Layer 5 of a small transformer language model trained on English Wikipedia (10 layers, counted from 0, width 128).
A neuron's activation on a vector x is SiLU(gate . x) times (in . x), where the dot is the dot product.

Input weights of the MLP neurons that the questions are about. A number n stands for (n - 500) times 0.00065.
n25 gate: 367 522 519 316 558 477 315 405 481 718 463 418 708 317 593 500 431 694 403 447 488 473 525 665 589 451 768 382 726 575 546 574 571 441 529 395 548 367 569 427 530 341 341 493 619 392 555 403 523 400 599 432 294 432 530 616 212 459 136 276 538 652 654 462 584 532 372 256 489 555 365 323 474 358 420 481 545 664 431 427 474 467 237 590 315 364 253 605 316 363 559 526 443 530 614 684 488 399 649 504 317 458 684 442 613 271 337 441 545 511 592 409 527 481 504 531 438 372 761 637 538 363 803 592 369 578 405 366
n27 gate: 508 256 414 520 546 429 668 394 645 532 410 725 566 362 611 520 638 448 492 435 401 637 576 676 381 552 294 362 785 440 435 224 411 610 320 432 500 520 329 399 780 481 395 706 381 385 469 517 310 488 605 496 624 234 348 447 295 650 398 240 468 403 420 427 652 157 536 366 553 429 444 596 544 593 553 304 512 353 438 292 412 362 272 480 508 342 459 430 649 646 401 540 625 350 637 392 549 440 386 439 544 162 247 395 448 541 645 446 488 603 243 561 325 492 626 542 781 367 687 298 654 533 496 386 528 626 666 548
n34 gate: 545 426 518 825 557 578 311 555 475 483 527 520 702 438 374 347 548 564 423 597 472 660 390 425 649 596 635 557 473 562 655 601 540 663 247 510 337 379 497 437 255 447 503 480 463 652 503 648 458 333 445 473 551 459 391 553 444 678 538 451 401 693 473 590 480 392 336 385 667 521 456 332 589 471 448 427 507 573 563 426 404 154 625 702 413 323 658 433 363 365 406 527 517 352 567 418 601 271 556 486 537 634 274 616 531 528 545 528 408 402 399 628 635 734 537 561 444 520 480 362 400 611 395 379 486 655 497 660
n42 gate: 214 519 537 289 574 510 560 664 560 481 595 311 487 434 548 465 523 371 594 306 467 540 393 367 375 451 462 642 341 484 484 561 647 744 352 649 634 510 546 623 506 459 415 579 564 728 468 580 393 487 487 357 568 330 490 523 550 529 507 460 546 438 413 673 377 407 581 335 599 595 519 510 526 619 579 427 607 431 340 405 360 583 385 445 424 332 473 594 325 464 606 624 617 464 471 422 576 701 480 487 387 497 636 569 675 414 226 345 407 626 401 503 438 533 653 507 540 547 442 340 516 204 411 557 506 541 314 461
n62 gate: 372 521 489 687 481 504 467 624 507 439 346 425 538 405 293 457 591 596 737 518 470 414 449 428 657 702 518 331 630 590 598 557 417 507 563 565 386 584 617 769 471 445 645 545 354 486 620 556 707 577 635 540 235 630 629 585 489 666 845 574 536 540 615 504 311 462 414 409 471 429 475 312 648 791 628 493 356 504 312 310 561 525 350 359 471 534 515 463 648 529 773 486 637 700 567 532 721 536 321 576 604 322 346 486 604 675 399 478 596 368 324 456 515 511 447 421 533 686 604 642 362 500 518 659 414 450 540 682
n125 gate: 520 732 480 409 561 631 774 604 565 563 262 457 168 751 606 406 552 473 399 293 532 549 314 469 531 330 410 393 421 575 524 388 405 681 538 559 475 572 740 355 582 326 366 485 196 309 415 569 674 500 285 575 535 453 445 484 468 403 404 423 441 456 685 452 580 288 441 560 476 356 374 784 528 649 668 492 413 456 435 534 303 226 360 421 500 602 318 398 492 364 488 472 314 444 539 299 456 524 364 619 426 573 500 420 606 360 337 791 469 543 720 647 588 456 512 484 245 373 406 504 261 344 476 698 319 740 357 488
n133 gate: 377 624 280 463 361 390 625 599 429 520 433 420 429 702 641 597 566 528 592 504 400 719 677 654 592 753 331 483 472 651 603 751 590 615 385 338 174 648 451 686 370 664 684 539 315 564 520 529 504 649 689 362 395 627 589 562 641 676 380 629 537 492 431 496 374 613 541 310 335 551 658 373 561 560 483 562 269 785 387 763 419 440 723 427 346 593 337 441 667 694 640 541 659 348 448 459 496 358 479 496 577 337 488 520 488 347 410 521 460 512 628 336 446 635 301 593 588 314 468 287 475 442 678 64 516 604 680 221
n154 gate: 273 287 637 602 516 622 190 448 338 461 439 415 424 528 457 570 432 512 553 639 496 406 522 504 593 713 282 558 634 358 865 527 595 607 603 520 591 420 484 439 700 485 512 534 558 293 276 573 359 452 631 602 351 599 520 371 436 755 500 415 752 417 378 595 603 466 535 460 276 143 618 294 607 512 496 772 594 696 379 432 461 338 312 464 178 288 395 455 701 652 519 492 334 571 546 374 500 641 464 298 539 549 616 435 453 568 548 394 242 465 460 695 560 338 376 607 508 377 598 738 500 560 412 519 339 643 615 488
n170 gate: 346 665 404 621 484 508 616 551 568 780 584 250 579 547 396 577 496 485 536 630 424 423 471 360 488 449 350 626 671 590 645 576 565 189 716 333 455 488 642 621 636 567 328 523 369 350 385 612 544 814 512 555 523 434 337 572 476 622 298 436 500 429 605 245 439 545 772 504 401 516 643 305 559 713 286 516 372 381 476 307 418 435 271 305 197 379 272 512 309 721 419 441 508 504 523 527 412 337 528 457 712 700 611 481 574 468 574 476 542 654 848 461 362 672 588 435 664 424 488 524 382 583 444 481 457 680 543 322
n192 gate: 440 504 652 511 531 458 751 504 328 455 438 639 334 696 917 611 504 474 676 647 508 550 314 530 346 437 342 477 526 556 650 573 512 536 406 585 323 564 598 298 696 707 563 137 412 721 496 343 462 629 538 560 422 418 515 553 417 485 337 500 399 429 426 537 384 457 463 568 609 550 385 352 466 321 409 288 444 432 702 548 388 391 511 578 432 442 100 389 507 508 636 336 493 481 551 530 386 671 500 586 504 496 311 572 723 440 541 434 397 596 576 519 380 399 405 368 355 496 703 549 534 492 455 434 700 796 489 456
n215 gate: 379 438 233 437 334 531 450 326 177 720 533 621 486 455 470 574 406 626 604 341 378 481 592 399 482 347 696 578 257 732 515 592 151 336 387 574 374 440 652 667 608 493 440 598 622 485 562 396 370 405 387 377 533 605 511 427 428 614 439 377 444 557 463 485 478 615 470 257 269 477 426 395 545 802 659 280 459 538 703 500 578 368 602 519 542 345 466 677 738 439 283 478 545 492 675 306 550 500 542 635 589 665 527 460 511 640 710 434 507 404 515 387 387 350 474 399 289 456 585 353 398 284 549 401 478 584 425 359
n274 gate: 443 586 488 444 438 459 692 294 405 508 500 539 248 540 734 452 637 619 463 460 398 599 357 256 433 849 283 346 300 328 383 488 462 574 508 520 394 318 654 434 560 650 488 558 575 472 567 623 324 284 500 496 500 376 528 615 928 543 545 697 456 641 492 629 543 531 692 447 682 187 679 700 673 433 415 602 328 488 582 840 380 567 508 412 484 397 631 479 480 383 760 472 392 371 668 560 688 580 480 440 425 570 394 473 608 411 588 371 571 540 553 233 342 299 716 346 377 263 452 540 593 751 606 504 492 457 335 548
n294 gate: 134 565 546 541 258 436 630 537 508 833 392 455 293 463 447 480 696 370 589 617 390 577 519 574 390 413 276 513 438 805 450 629 357 468 348 594 635 529 604 552 393 579 616 361 398 414 335 373 348 496 230 640 365 376 475 218 693 395 701 648 516 359 508 322 544 650 549 421 504 590 705 208 388 474 433 446 377 726 610 739 578 504 583 492 525 466 622 288 722 433 650 467 706 450 484 492 492 217 722 508 418 458 475 181 369 675 335 517 696 553 333 525 463 302 617 388 563 220 529 766 537 542 538 573 656 496 521 447
n25 in: 480 488 430 524 417 542 397 374 368 408 359 627 484 459 404 276 752 480 446 508 603 646 481 392 770 738 512 722 375 512 423 468 424 492 253 376 449 561 626 613 660 427 68 352 397 691 382 674 310 463 293 419 352 415 612 578 328 386 467 289 504 553 704 395 473 523 315 329 667 357 492 416 423 496 230 402 681 471 422 426 420 267 357 556 434 583 442 371 476 757 548 504 540 662 705 548 291 580 602 399 548 318 586 266 436 243 403 366 428 636 361 618 634 322 315 420 761 437 468 585 488 639 594 457 540 532 698 280
n27 in: 496 635 598 439 358 658 477 523 472 393 526 515 326 454 519 242 570 337 689 430 520 294 623 607 636 435 632 556 534 404 654 538 468 332 355 489 488 504 643 645 142 683 258 437 296 689 335 304 524 586 569 699 386 320 386 641 492 485 687 567 546 288 527 435 403 456 607 434 585 349 656 520 600 440 651 372 466 516 484 644 542 571 632 496 441 718 406 243 399 299 413 619 412 365 515 332 523 500 745 569 530 622 784 678 550 380 704 440 746 727 286 454 581 592 530 400 547 612 519 400 635 318 636 530 393 586 635 519
n34 in: 609 656 235 257 684 424 753 301 222 535 617 588 571 453 557 473 590 481 580 520 619 732 482 755 553 531 576 484 342 512 574 530 370 406 534 458 614 516 449 335 719 826 457 481 416 638 413 302 528 528 570 778 312 581 431 595 457 246 512 329 659 196 473 449 425 541 330 355 465 504 515 625 531 569 598 429 743 284 500 625 716 583 660 419 587 596 365 460 421 449 519 446 608 609 481 353 303 631 433 613 573 512 437 672 323 524 395 355 454 466 633 418 645 407 485 375 508 613 324 714 477 230 516 344 392 591 539 657
n42 in: 693 497 619 493 646 592 576 421 409 451 541 545 401 640 454 465 521 528 668 575 456 511 510 496 531 401 283 544 482 504 721 698 470 586 256 634 212 296 475 218 405 588 603 384 346 482 573 373 427 576 614 461 377 539 514 598 399 503 248 653 465 397 652 250 390 347 708 608 554 607 496 434 518 459 453 576 465 374 406 504 355 462 575 564 305 544 417 284 438 511 399 436 642 411 465 613 236 507 403 496 461 304 518 452 221 428 746 518 426 500 543 518 217 425 542 758 431 441 374 557 575 507 385 389 461 430 386 356
n62 in: 593 677 473 791 639 536 629 639 319 439 336 560 570 376 435 527 721 515 535 674 516 305 395 450 466 680 557 516 688 623 956 650 512 463 474 546 314 589 551 526 565 529 623 448 515 470 263 465 701 555 554 646 519 692 657 374 480 538 348 583 316 388 504 620 418 496 297 446 551 408 302 340 627 685 776 590 473 473 488 673 523 462 446 565 359 421 504 282 556 516 746 465 542 589 395 607 754 450 457 473 792 347 438 656 469 683 554 329 447 306 438 682 667 708 647 496 437 422 390 419 543 376 332 496 405 530 604 386
n125 in: 620 517 452 381 250 667 409 513 714 356 603 496 582 457 858 614 650 471 566 620 300 456 404 390 542 802 345 602 330 130 504 421 674 748 389 593 500 766 367 611 694 598 645 323 521 324 404 587 583 755 397 483 234 355 564 413 474 554 474 666 398 500 711 577 133 345 640 509 483 451 525 535 462 455 297 556 640 323 387 459 606 604 625 683 665 434 578 474 604 612 508 372 640 333 566 428 474 521 340 551 353 727 681 294 356 461 398 566 500 538 466 620 728 163 346 588 657 640 546 534 376 698 219 433 707 458 594 534
n133 in: 561 290 608 275 710 407 377 595 469 646 676 382 373 310 317 429 428 522 492 428 504 348 681 451 411 767 418 394 538 609 462 507 441 493 365 582 528 595 607 434 624 540 451 260 574 519 540 763 342 347 276 545 250 526 260 488 443 725 243 504 417 420 444 557 482 349 395 397 511 284 511 622 508 413 611 576 444 660 527 569 549 419 515 538 458 442 508 419 684 603 389 387 350 333 309 267 550 567 718 602 455 589 485 511 241 572 492 488 694 362 343 508 759 511 496 484 438 427 716 394 492 462 542 168 343 507 436 634
n154 in: 545 284 296 455 605 428 383 335 379 427 246 392 472 385 653 548 467 532 789 764 467 631 362 476 399 761 408 492 838 386 713 388 551 421 357 281 646 562 574 310 403 348 165 484 339 476 484 262 458 492 664 541 601 516 496 575 259 512 508 513 394 541 447 594 306 262 366 488 389 458 528 517 406 449 405 678 569 455 500 320 203 524 450 626 433 711 233 588 532 595 396 476 529 512 552 504 475 565 359 631 282 579 541 610 435 500 361 758 355 682 583 401 607 488 520 632 659 262 686 791 397 397 459 508 391 392 389 213
n170 in: 516 381 785 544 742 550 475 202 400 520 492 655 367 717 600 223 402 384 433 725 628 462 550 282 388 379 584 163 371 370 439 333 699 650 410 456 654 770 729 500 250 453 488 461 496 484 548 500 533 434 508 512 500 463 351 591 554 476 401 604 532 504 605 484 335 512 375 635 406 222 448 538 386 466 430 525 508 459 330 517 751 421 582 488 438 441 678 621 445 635 377 638 484 500 555 573 776 520 471 553 560 500 660 520 673 611 480 689 400 584 652 463 349 268 567 496 483 209 580 789 398 516 582 564 742 119 346 243
n192 in: 532 473 420 597 589 553 448 855 665 422 694 638 523 350 454 601 437 662 299 287 592 581 448 640 404 422 727 362 492 465 575 523 516 439 360 566 706 630 397 545 212 545 265 579 542 349 634 484 888 516 689 430 675 351 586 460 524 534 389 564 504 736 387 469 401 556 438 512 476 463 578 496 618 480 496 587 788 488 456 370 402 492 279 551 520 686 472 323 553 397 500 617 398 347 424 461 823 434 655 363 519 656 436 443 356 449 480 232 539 415 24 461 524 343 489 480 412 572 434 311 532 496 504 343 550 354 567 264
n215 in: 473 671 496 394 645 531 512 443 325 568 423 567 489 680 339 410 450 680 453 270 407 716 393 606 347 367 541 599 409 530 386 526 468 522 537 636 188 729 554 522 594 496 751 489 676 403 685 426 473 693 599 587 519 359 768 512 766 359 519 519 583 668 587 496 717 464 621 496 419 508 643 461 496 556 558 519 458 504 519 843 489 481 646 235 670 688 690 555 556 577 254 508 356 466 633 492 454 394 631 553 624 617 646 522 583 815 481 358 350 568 508 481 692 587 563 405 547 651 732 504 538 481 743 671 304 526 622 417
n274 in: 433 481 544 845 552 343 528 598 233 473 413 450 402 743 481 573 516 538 704 590 528 596 690 570 439 500 554 403 388 539 746 386 545 307 387 411 385 324 520 511 392 455 617 455 604 527 523 492 611 381 523 411 562 547 365 329 516 344 460 464 632 441 434 379 353 537 438 539 441 549 813 306 305 695 732 595 562 457 321 617 570 527 543 302 627 721 464 444 868 417 343 609 667 246 652 299 571 175 713 715 635 540 709 470 481 484 488 456 481 492 622 480 661 395 401 472 452 360 435 543 500 331 271 523 307 485 504 692
n294 in: 576 541 453 588 306 344 483 589 496 533 626 554 577 453 620 579 601 396 603 542 500 591 429 471 517 395 558 365 249 684 521 918 232 614 476 408 403 530 610 581 558 596 622 472 504 438 193 564 324 449 403 613 666 345 195 500 585 348 564 410 592 226 567 281 610 492 592 483 742 387 363 478 634 579 598 615 371 840 466 572 525 553 623 680 658 587 414 250 238 576 607 546 458 546 439 375 496 483 585 407 529 530 440 358 221 682 193 691 715 392 385 834 733 634 533 618 354 301 467 534 644 364 572 147 583 467 647 405

Each question shows a token from some text and the vector x that enters the MLP there. A number n stands for (n - 500) times 0.0085.

"R": 500 377 530 366 494 637 602 479 674 580 492 526 640 637 567 337 564 583 605 457 474 465 584 530 566 548 588 482 598 450 546 526 579 620 310 403 394 416 524 544 570 328 461 483 501 675 434 405 536 342 570 515 500 551 563 660 486 648 676 576 471 502 643 698 480 685 562 491 431 381 640 458 491 734 464 402 448 415 330 465 588 437 409 558 356 294 468 522 428 657 439 502 602 667 584 440 721 794 571 437 573 494 732 483 490 431 566 550 513 473 520 306 576 459 567 606 524 401 581 707 649 487 429 411 399 502 376 489
Which neuron fires most, and how strongly? n154, at about 1.6

"ord": 422 497 559 263 410 517 538 620 490 607 549 555 603 463 381 278 662 494 476 530 377 353 505 745 614 484 413 427 549 724 536 426 373 585 476 427 443 453 482 533 576 399 359 616 455 567 488 388 704 546 807 522 511 454 622 591 602 490 600 646 471 512 670 465 595 630 693 527 484 394 466 738 556 665 320 443 351 447 515 509 511 514 455 473 619 272 641 378 436 512 410 560 526 482 654 762 575 397 470 483 314 550 591 487 513 411 472 478 581 625 458 506 466 455 474 458 532 348 637 368 533 349 406 370 536 504 533 525
Which neuron fires most, and how strongly? n27, at about 1.3

"al": 393 451 583 500 531 289 541 565 514 530 598 471 632 608 392 579 542 464 525 357 386 440 439 405 557 466 384 475 673 639 399 430 483 334 500 492 664 478 498 500 631 376 652 592 601 626 502 318 456 439 645 479 443 463 698 577 549 629 744 534 489 482 562 511 580 499 410 510 474 385 391 454 426 749 391 435 348 403 515 545 556 518 483 497 434 569 489 739 443 560 574 716 333 660 626 339 567 582 495 255 648 545 568 561 419 602 419 448 490 417 481 559 579 523 521 532 648 320 666 382 399 373 232 423 520 476 508 427
Which neuron fires most, and how strongly? n62, at about 0.93

"id": 274 542 544 538 464 281 427 310 524 703 410 518 577 460 457 499 491 557 411 529 476 377 464 363 611 415 400 523 613 494 593 359 543 362 300 638 508 383 563 278 439 507 602 503 445 521 542 134 422 547 639 550 525 487 588 546 608 647 718 404 582 499 424 577 421 542 472 424 532 318 581 721 537 620 403 434 599 463 436 613 521 597 441 449 564 408 548 309 490 562 573 605 417 634 516 508 436 509 532 461 424 482 528 515 412 498 504 573 507 484 487 342 337 574 601 624 508 462 572 242 469 483 340 372 468 623 423 498
Which neuron fires most, and how strongly? n27, at about 0.65

" |\n": 597 599 477 643 480 509 452 555 466 533 525 603 642 662 478 547 651 596 479 476 398 522 359 565 624 578 637 466 635 532 540 646 694 590 349 434 390 540 659 489 518 551 482 466 661 553 438 464 412 484 462 553 492 600 554 516 449 489 471 317 536 564 455 493 545 462 427 656 387 634 477 629 562 543 480 553 556 505 506 237 593 563 555 646 652 384 706 521 272 530 346 461 390 536 578 323 465 523 503 425 508 619 630 360 618 445 563 602 389 534 469 309 477 514 499 500 391 447 423 427 491 607 456 496 554 496 635 637
Which neuron fires most, and how strongly? n133, at about 0.2

"l": 690 558 519 343 346 610 540 453 327 353 493 452 596 689 593 629 512 533 634 406 724 602 375 344 200 445 495 562 448 518 494 492 361 653 334 449 528 475 512 608 443 471 535 509 466 621 673 484 493 477 635 473 557 506 442 442 452 527 711 478 554 638 530 635 344 598 369 580 462 642 547 394 272 589 393 571 448 610 450 454 498 637 342 464 520 278 536 397 448 515 659 397 386 414 534 440 552 521 647 600 351 510 509 416 479 382 410 455 348 169 517 559 530 525 477 408 539 422 462 486 623 271 525 395 498 419 627 545
Which of these neurons fires most? n192

" S": 635 648 498 375 479 483 513 464 454 461 615 562 556 637 383 771 617 348 426 422 690 576 505 635 596 552 447 444 659 550 419 478 733 449 344 446 506 444 440 366 466 348 547 342 678 611 380 417 509 367 605 558 470 516 464 400 552 370 575 630 517 642 402 651 406 563 115 465 466 683 480 500 427 477 450 522 414 540 382 480 404 605 569 595 422 233 516 289 438 363 400 411 497 436 494 494 573 492 581 463 620 501 585 391 632 548 492 395 509 325 441 327 445 351 408 620 524 674 532 473 554 451 442 209 497 564 524 406
Which three neurons fire most, strongest first? n192, n34, n133

" of": 542 358 473 469 533 508 604 573 478 357 555 485 445 523 504 609 582 393 407 547 457 534 386 568 478 452 418 439 498 535 609 466 584 502 427 566 452 495 590 499 649 536 529 406 620 504 563 603 403 474 585 457 636 620 408 425 508 450 520 504 398 364 563 451 527 513 609 585 443 578 473 523 512 486 435 560 586 421 329 132 416 384 469 600 617 446 588 353 465 474 592 518 366 424 424 443 414 503 547 418 442 672 603 613 598 505 396 521 353 473 559 337 528 561 493 507 472 554 516 364 444 499 444 264 360 559 469 375
Which of these neurons fires most? n42

" Vol": 441 508 557 452 520 603 575 462 373 510 491 337 577 506 329 688 615 355 346 472 429 736 415 401 373 574 740 469 633 587 443 571 568 461 408 411 618 648 540 417 508 503 539 542 475 570 505 511 650 459 631 667 444 746 549 593 583 505 494 612 493 491 434 375 634 482 500 505 480 558 566 340 196 643 527 509 330 636 486 466 512 382 383 624 598 319 527 469 426 490 657 615 473 432 566 379 643 601 576 542 695 433 472 632 505 509 579 471 281 536 452 477 571 458 618 628 719 406 574 417 431 472 359 267 598 522 449 498
Which of these neurons fires most? n62

" small": 576 379 538 322 493 546 547 497 432 537 570 606 490 487 420 469 568 427 506 504 298 450 532 426 390 461 448 575 458 602 640 455 703 476 585 413 534 547 557 484 505 575 397 615 555 504 418 490 617 302 658 622 536 530 370 591 650 568 501 591 498 455 571 257 641 657 688 476 510 547 314 411 471 557 319 545 398 592 422 293 519 334 401 575 525 469 726 455 347 515 562 407 425 397 577 345 373 510 621 495 568 649 492 515 461 330 413 583 500 493 447 405 496 476 540 710 509 645 671 461 490 478 571 263 538 432 575 443
Which three neurons fire most, strongest first? n170, n62, n133

" country": 538 356 575 489 469 614 668 496 409 503 569 741 458 438 367 570 629 693 556 503 462 405 346 546 567 405 545 379 368 542 682 328 745 523 421 497 490 561 468 481 378 678 421 499 645 580 557 323 492 379 612 582 579 659 507 717 620 490 495 547 476 519 549 426 501 505 623 493 311 579 490 619 467 480 250 445 548 690 484 335 513 443 393 603 421 335 594 607 415 331 379 377 441 606 463 479 496 561 540 578 532 562 488 469 418 503 567 485 499 535 478 499 446 635 566 463 530 373 665 460 406 469 389 283 488 474 454 493
Which of these neurons fires most? n192

"on": 728 417 543 391 433 746 667 502 451 600 395 698 484 385 469 664 553 625 426 534 457 482 466 649 373 504 574 490 526 568 581 398 476 550 541 388 572 557 474 410 433 477 584 511 670 486 639 434 738 413 520 369 446 552 583 430 447 238 658 639 464 539 334 494 424 593 395 645 384 437 454 442 383 652 320 602 385 557 476 468 405 698 598 574 447 395 467 619 520 474 506 372 522 418 437 733 665 373 607 452 421 593 559 390 472 433 445 631 370 367 558 547 421 572 443 420 782 508 547 315 515 394 472 425 605 537 649 400
Which neuron fires most, and how strongly? n27, at about 0.28

" to": 552 390 536 583 487 506 626 541 497 427 436 548 422 417 479 543 619 455 498 463 427 482 325 602 494 514 454 418 528 514 553 441 612 571 399 615 528 417 623 492 474 607 516 410 577 496 574 514 436 453 547 471 602 637 522 523 495 424 442 399 478 358 529 446 415 438 532 708 549 586 538 535 505 485 440 530 495 422 316 148 338 439 476 610 651 555 620 292 436 463 536 478 401 443 483 445 436 426 561 434 553 600 608 608 610 498 421 470 302 517 527 274 440 573 497 363 429 560 453 333 465 468 425 348 469 531 498 457
Which three neurons fire most, strongest first? n192, n42, n215

"ag": 556 504 453 536 338 643 662 508 525 271 571 735 487 519 467 438 641 489 622 524 545 440 564 727 508 460 558 436 423 639 431 432 534 534 581 385 507 446 615 762 493 410 309 591 349 688 624 576 524 517 471 589 523 559 484 503 445 370 728 540 560 491 458 465 504 629 511 671 592 352 496 451 248 430 469 590 443 520 472 493 648 642 562 492 586 495 496 447 364 536 491 435 484 476 542 483 564 415 468 458 335 612 547 427 570 515 442 552 533 391 512 606 611 435 356 330 503 256 695 247 587 617 449 527 610 454 766 600
Which three neurons fire most, strongest first? n294, n42, n154

"red": 425 397 546 335 431 519 568 522 559 505 382 319 420 587 512 387 495 226 451 427 466 522 475 557 621 363 353 534 484 549 497 559 553 581 598 680 559 417 548 478 402 690 501 477 475 460 330 602 508 504 469 562 490 533 518 638 584 739 546 459 529 551 429 291 553 683 571 491 346 377 510 573 298 554 672 530 567 375 386 463 697 465 236 645 484 421 555 363 588 732 583 410 579 482 701 391 504 445 595 620 396 590 648 251 405 443 521 576 573 499 410 341 574 559 468 504 436 400 649 389 463 372 434 639 428 425 595 477
Which of these neurons fires most? n125

"if": 712 668 424 428 425 608 409 560 389 397 455 637 541 468 477 600 677 437 499 512 634 460 510 533 617 662 401 506 542 502 436 412 548 428 498 387 616 658 524 595 394 568 490 602 475 474 666 410 437 530 424 585 582 457 399 508 552 510 644 424 514 568 538 477 502 560 432 593 594 567 402 575 350 494 438 503 608 678 553 460 436 434 474 616 585 479 672 608 338 485 658 382 638 451 481 409 438 535 530 495 341 701 417 579 479 383 498 475 254 536 598 226 525 707 556 332 522 648 516 234 466 483 512 192 382 481 617 408
Which of these neurons fires most? n34

"im": 584 545 560 239 416 473 435 510 292 479 576 519 524 500 373 709 645 558 495 275 428 452 500 406 524 451 421 621 447 509 452 360 511 588 443 585 524 445 605 522 527 379 483 559 687 664 664 441 422 498 483 531 516 508 501 387 587 449 757 284 536 503 450 578 461 575 366 461 508 391 500 564 434 559 531 522 724 467 638 580 603 596 346 573 526 446 548 564 433 660 507 649 524 574 494 370 340 451 592 525 389 519 583 250 432 394 542 347 409 307 398 477 459 654 458 466 526 714 616 220 556 538 277 428 480 562 559 609
The two highest activations, in order: n215, n170

" as": 532 553 514 449 532 672 591 373 518 222 606 670 418 578 482 698 561 446 350 389 503 525 416 625 663 618 519 347 312 590 470 489 527 481 432 665 452 481 607 436 458 529 643 457 637 480 662 468 498 354 539 619 476 614 512 639 609 315 533 458 456 567 438 505 440 442 492 614 380 585 398 517 398 414 488 569 443 598 321 273 644 299 484 550 540 619 599 390 422 468 533 474 369 517 522 476 450 425 480 585 353 612 453 497 541 440 448 511 299 550 543 256 442 500 447 368 476 564 402 354 529 652 459 502 596 679 504 558
Which of these neurons fires most? n154

"ed": 542 368 390 302 423 414 498 391 447 271 536 392 456 449 439 564 507 596 462 591 519 417 391 614 510 354 471 572 485 483 496 420 556 588 428 438 643 581 742 427 447 585 486 503 516 410 631 428 351 409 595 505 507 579 438 414 478 484 554 521 431 497 545 423 441 496 589 622 562 572 590 391 312 626 634 623 607 543 400 388 495 473 175 652 498 597 616 580 458 518 751 583 279 531 365 502 303 378 572 584 423 495 692 335 403 449 410 546 516 280 586 347 464 563 425 556 648 671 585 375 520 508 360 508 572 434 480 311
Which neuron fires most, and how strongly? n25, at about 0.21

"ities": 572 351 485 483 458 756 619 695 634 376 434 507 698 558 475 405 598 622 527 530 493 583 488 629 672 372 399 284 303 501 640 466 616 565 440 667 645 617 432 392 461 500 385 664 453 524 425 327 482 406 394 615 689 529 529 673 538 375 582 560 312 432 528 502 485 550 626 657 388 470 483 647 455 571 351 400 471 455 412 315 575 455 447 577 475 460 501 395 424 414 612 338 589 521 668 471 401 625 499 510 509 494 537 432 528 440 489 377 500 341 506 501 536 591 557 463 566 372 613 683 460 501 376 447 531 494 508 343
Which three neurons fire most, strongest first? n125, n133, n215

"ff": 467 473 554 291 480 524 512 524 559 549 635 580 632 343 441 563 473 565 549 360 621 463 522 406 437 511 500 520 630 684 542 669 402 482 508 437 546 446 466 463 563 544 528 543 322 298 603 512 576 602 666 601 458 494 623 440 514 354 536 538 573 440 559 682 614 578 633 574 357 537 303 676 269 619 565 474 497 502 505 533 384 637 553 436 407 342 609 609 305 420 679 295 515 474 644 720 565 641 590 433 495 552 482 366 367 615 282 521 369 386 656 559 417 338 502 413 661 470 447 475 687 465 435 385 412 396 456 329
Which of these neurons fires most? n27

"et": 480 514 524 341 481 579 484 561 593 567 339 350 359 666 396 399 611 306 382 564 337 581 589 443 532 375 396 401 524 474 491 443 509 512 545 542 586 416 554 512 332 587 444 464 454 586 351 390 481 532 644 540 509 437 609 576 496 660 659 556 503 465 558 403 613 806 637 573 443 370 479 572 374 322 572 440 471 314 414 406 469 544 422 610 355 316 507 546 492 593 363 314 646 543 671 463 555 400 528 589 341 600 596 342 232 468 591 528 509 620 361 343 333 581 470 428 582 231 489 444 449 410 530 506 480 401 612 606
Which of these neurons fires most? n170

"7": 579 408 462 514 484 453 658 512 303 504 647 421 572 555 465 542 706 489 441 266 584 432 604 495 546 627 461 566 571 389 450 469 649 623 596 377 517 370 497 458 541 540 467 538 560 659 510 365 409 469 686 388 600 633 397 430 488 477 710 425 507 618 528 567 596 641 487 565 375 660 524 380 450 444 536 452 535 445 414 402 578 563 486 557 622 452 539 390 375 492 619 646 481 506 815 413 478 681 756 585 548 567 542 575 332 347 648 473 477 514 607 300 311 535 606 455 601 311 572 487 439 556 613 554 480 518 534 563
Which of these neurons fires most? n274

" K": 573 716 489 506 429 601 576 614 472 525 729 536 658 459 468 663 462 595 647 399 578 530 612 497 496 443 414 504 559 513 548 562 612 579 360 371 502 386 642 399 589 342 467 560 605 771 407 435 477 280 427 416 354 610 581 581 637 434 570 698 519 427 554 582 593 468 370 599 469 503 437 629 417 548 499 580 549 462 455 470 425 692 640 532 506 292 449 425 302 386 635 345 574 423 526 520 652 710 597 509 535 571 557 590 463 487 448 375 361 415 411 531 458 486 444 545 565 490 504 394 616 420 371 210 405 410 422 563
Which neuron fires most, and how strongly? n42, at about 1.1

"ke": 582 593 384 391 350 578 530 429 442 406 730 465 458 572 559 584 567 568 520 360 743 522 440 289 451 605 434 654 426 602 496 337 471 687 397 370 515 522 515 646 515 649 407 538 496 437 571 581 481 478 543 489 473 453 478 440 374 386 531 388 411 477 398 636 533 652 568 538 503 558 589 611 346 537 357 573 396 463 614 414 515 649 372 671 543 263 491 484 384 262 630 442 406 442 476 564 268 585 679 536 424 570 469 388 297 370 527 323 357 286 536 335 315 513 519 519 494 446 583 497 453 580 418 342 510 598 547 481
Which of these neurons fires most? n62

"b": 422 471 586 508 393 558 478 373 454 431 419 596 538 390 532 308 397 332 517 590 553 582 492 597 582 599 381 479 566 567 580 488 734 571 367 507 564 301 571 649 541 627 492 637 404 591 454 548 410 451 540 704 590 496 395 558 388 570 517 548 576 587 527 651 391 542 591 736 434 653 505 694 498 569 456 515 412 558 330 587 287 471 598 665 503 214 550 529 535 673 689 353 626 523 540 488 604 484 558 459 331 479 591 509 360 345 455 512 299 449 537 580 489 563 687 445 417 284 506 467 680 389 565 539 477 704 474 464
The two highest activations, in order: n154, n42

"ured": 598 470 313 443 430 404 462 570 304 243 624 510 416 379 371 619 566 395 418 481 485 463 466 619 535 323 430 564 476 615 449 490 472 501 412 530 495 678 678 454 404 449 497 473 612 412 655 398 462 431 523 535 440 618 466 490 486 419 513 612 346 531 436 390 589 503 502 401 591 570 471 570 464 527 565 561 544 578 560 345 613 390 214 699 503 560 623 261 430 483 574 519 537 314 594 575 353 490 646 537 389 521 674 468 546 317 566 538 498 436 526 163 460 498 500 529 600 692 625 359 458 413 444 468 430 600 556 401
Which neuron fires most, and how strongly? n25, at about 0.49

" May": 442 294 510 510 535 580 618 543 576 470 498 490 632 650 559 623 542 617 442 519 414 511 452 385 402 477 538 437 632 662 407 439 760 537 420 408 429 540 659 621 564 640 610 507 663 522 420 493 500 436 681 560 351 535 535 573 621 394 519 593 451 427 504 515 416 384 545 632 537 503 366 577 338 486 482 479 554 295 491 426 392 556 604 715 520 589 542 471 494 423 540 345 564 283 372 370 543 428 481 583 555 521 649 587 541 463 618 567 439 568 558 359 587 733 787 506 661 526 528 331 487 493 513 240 378 473 662 518
Which three neurons fire most, strongest first? n133, n25, n27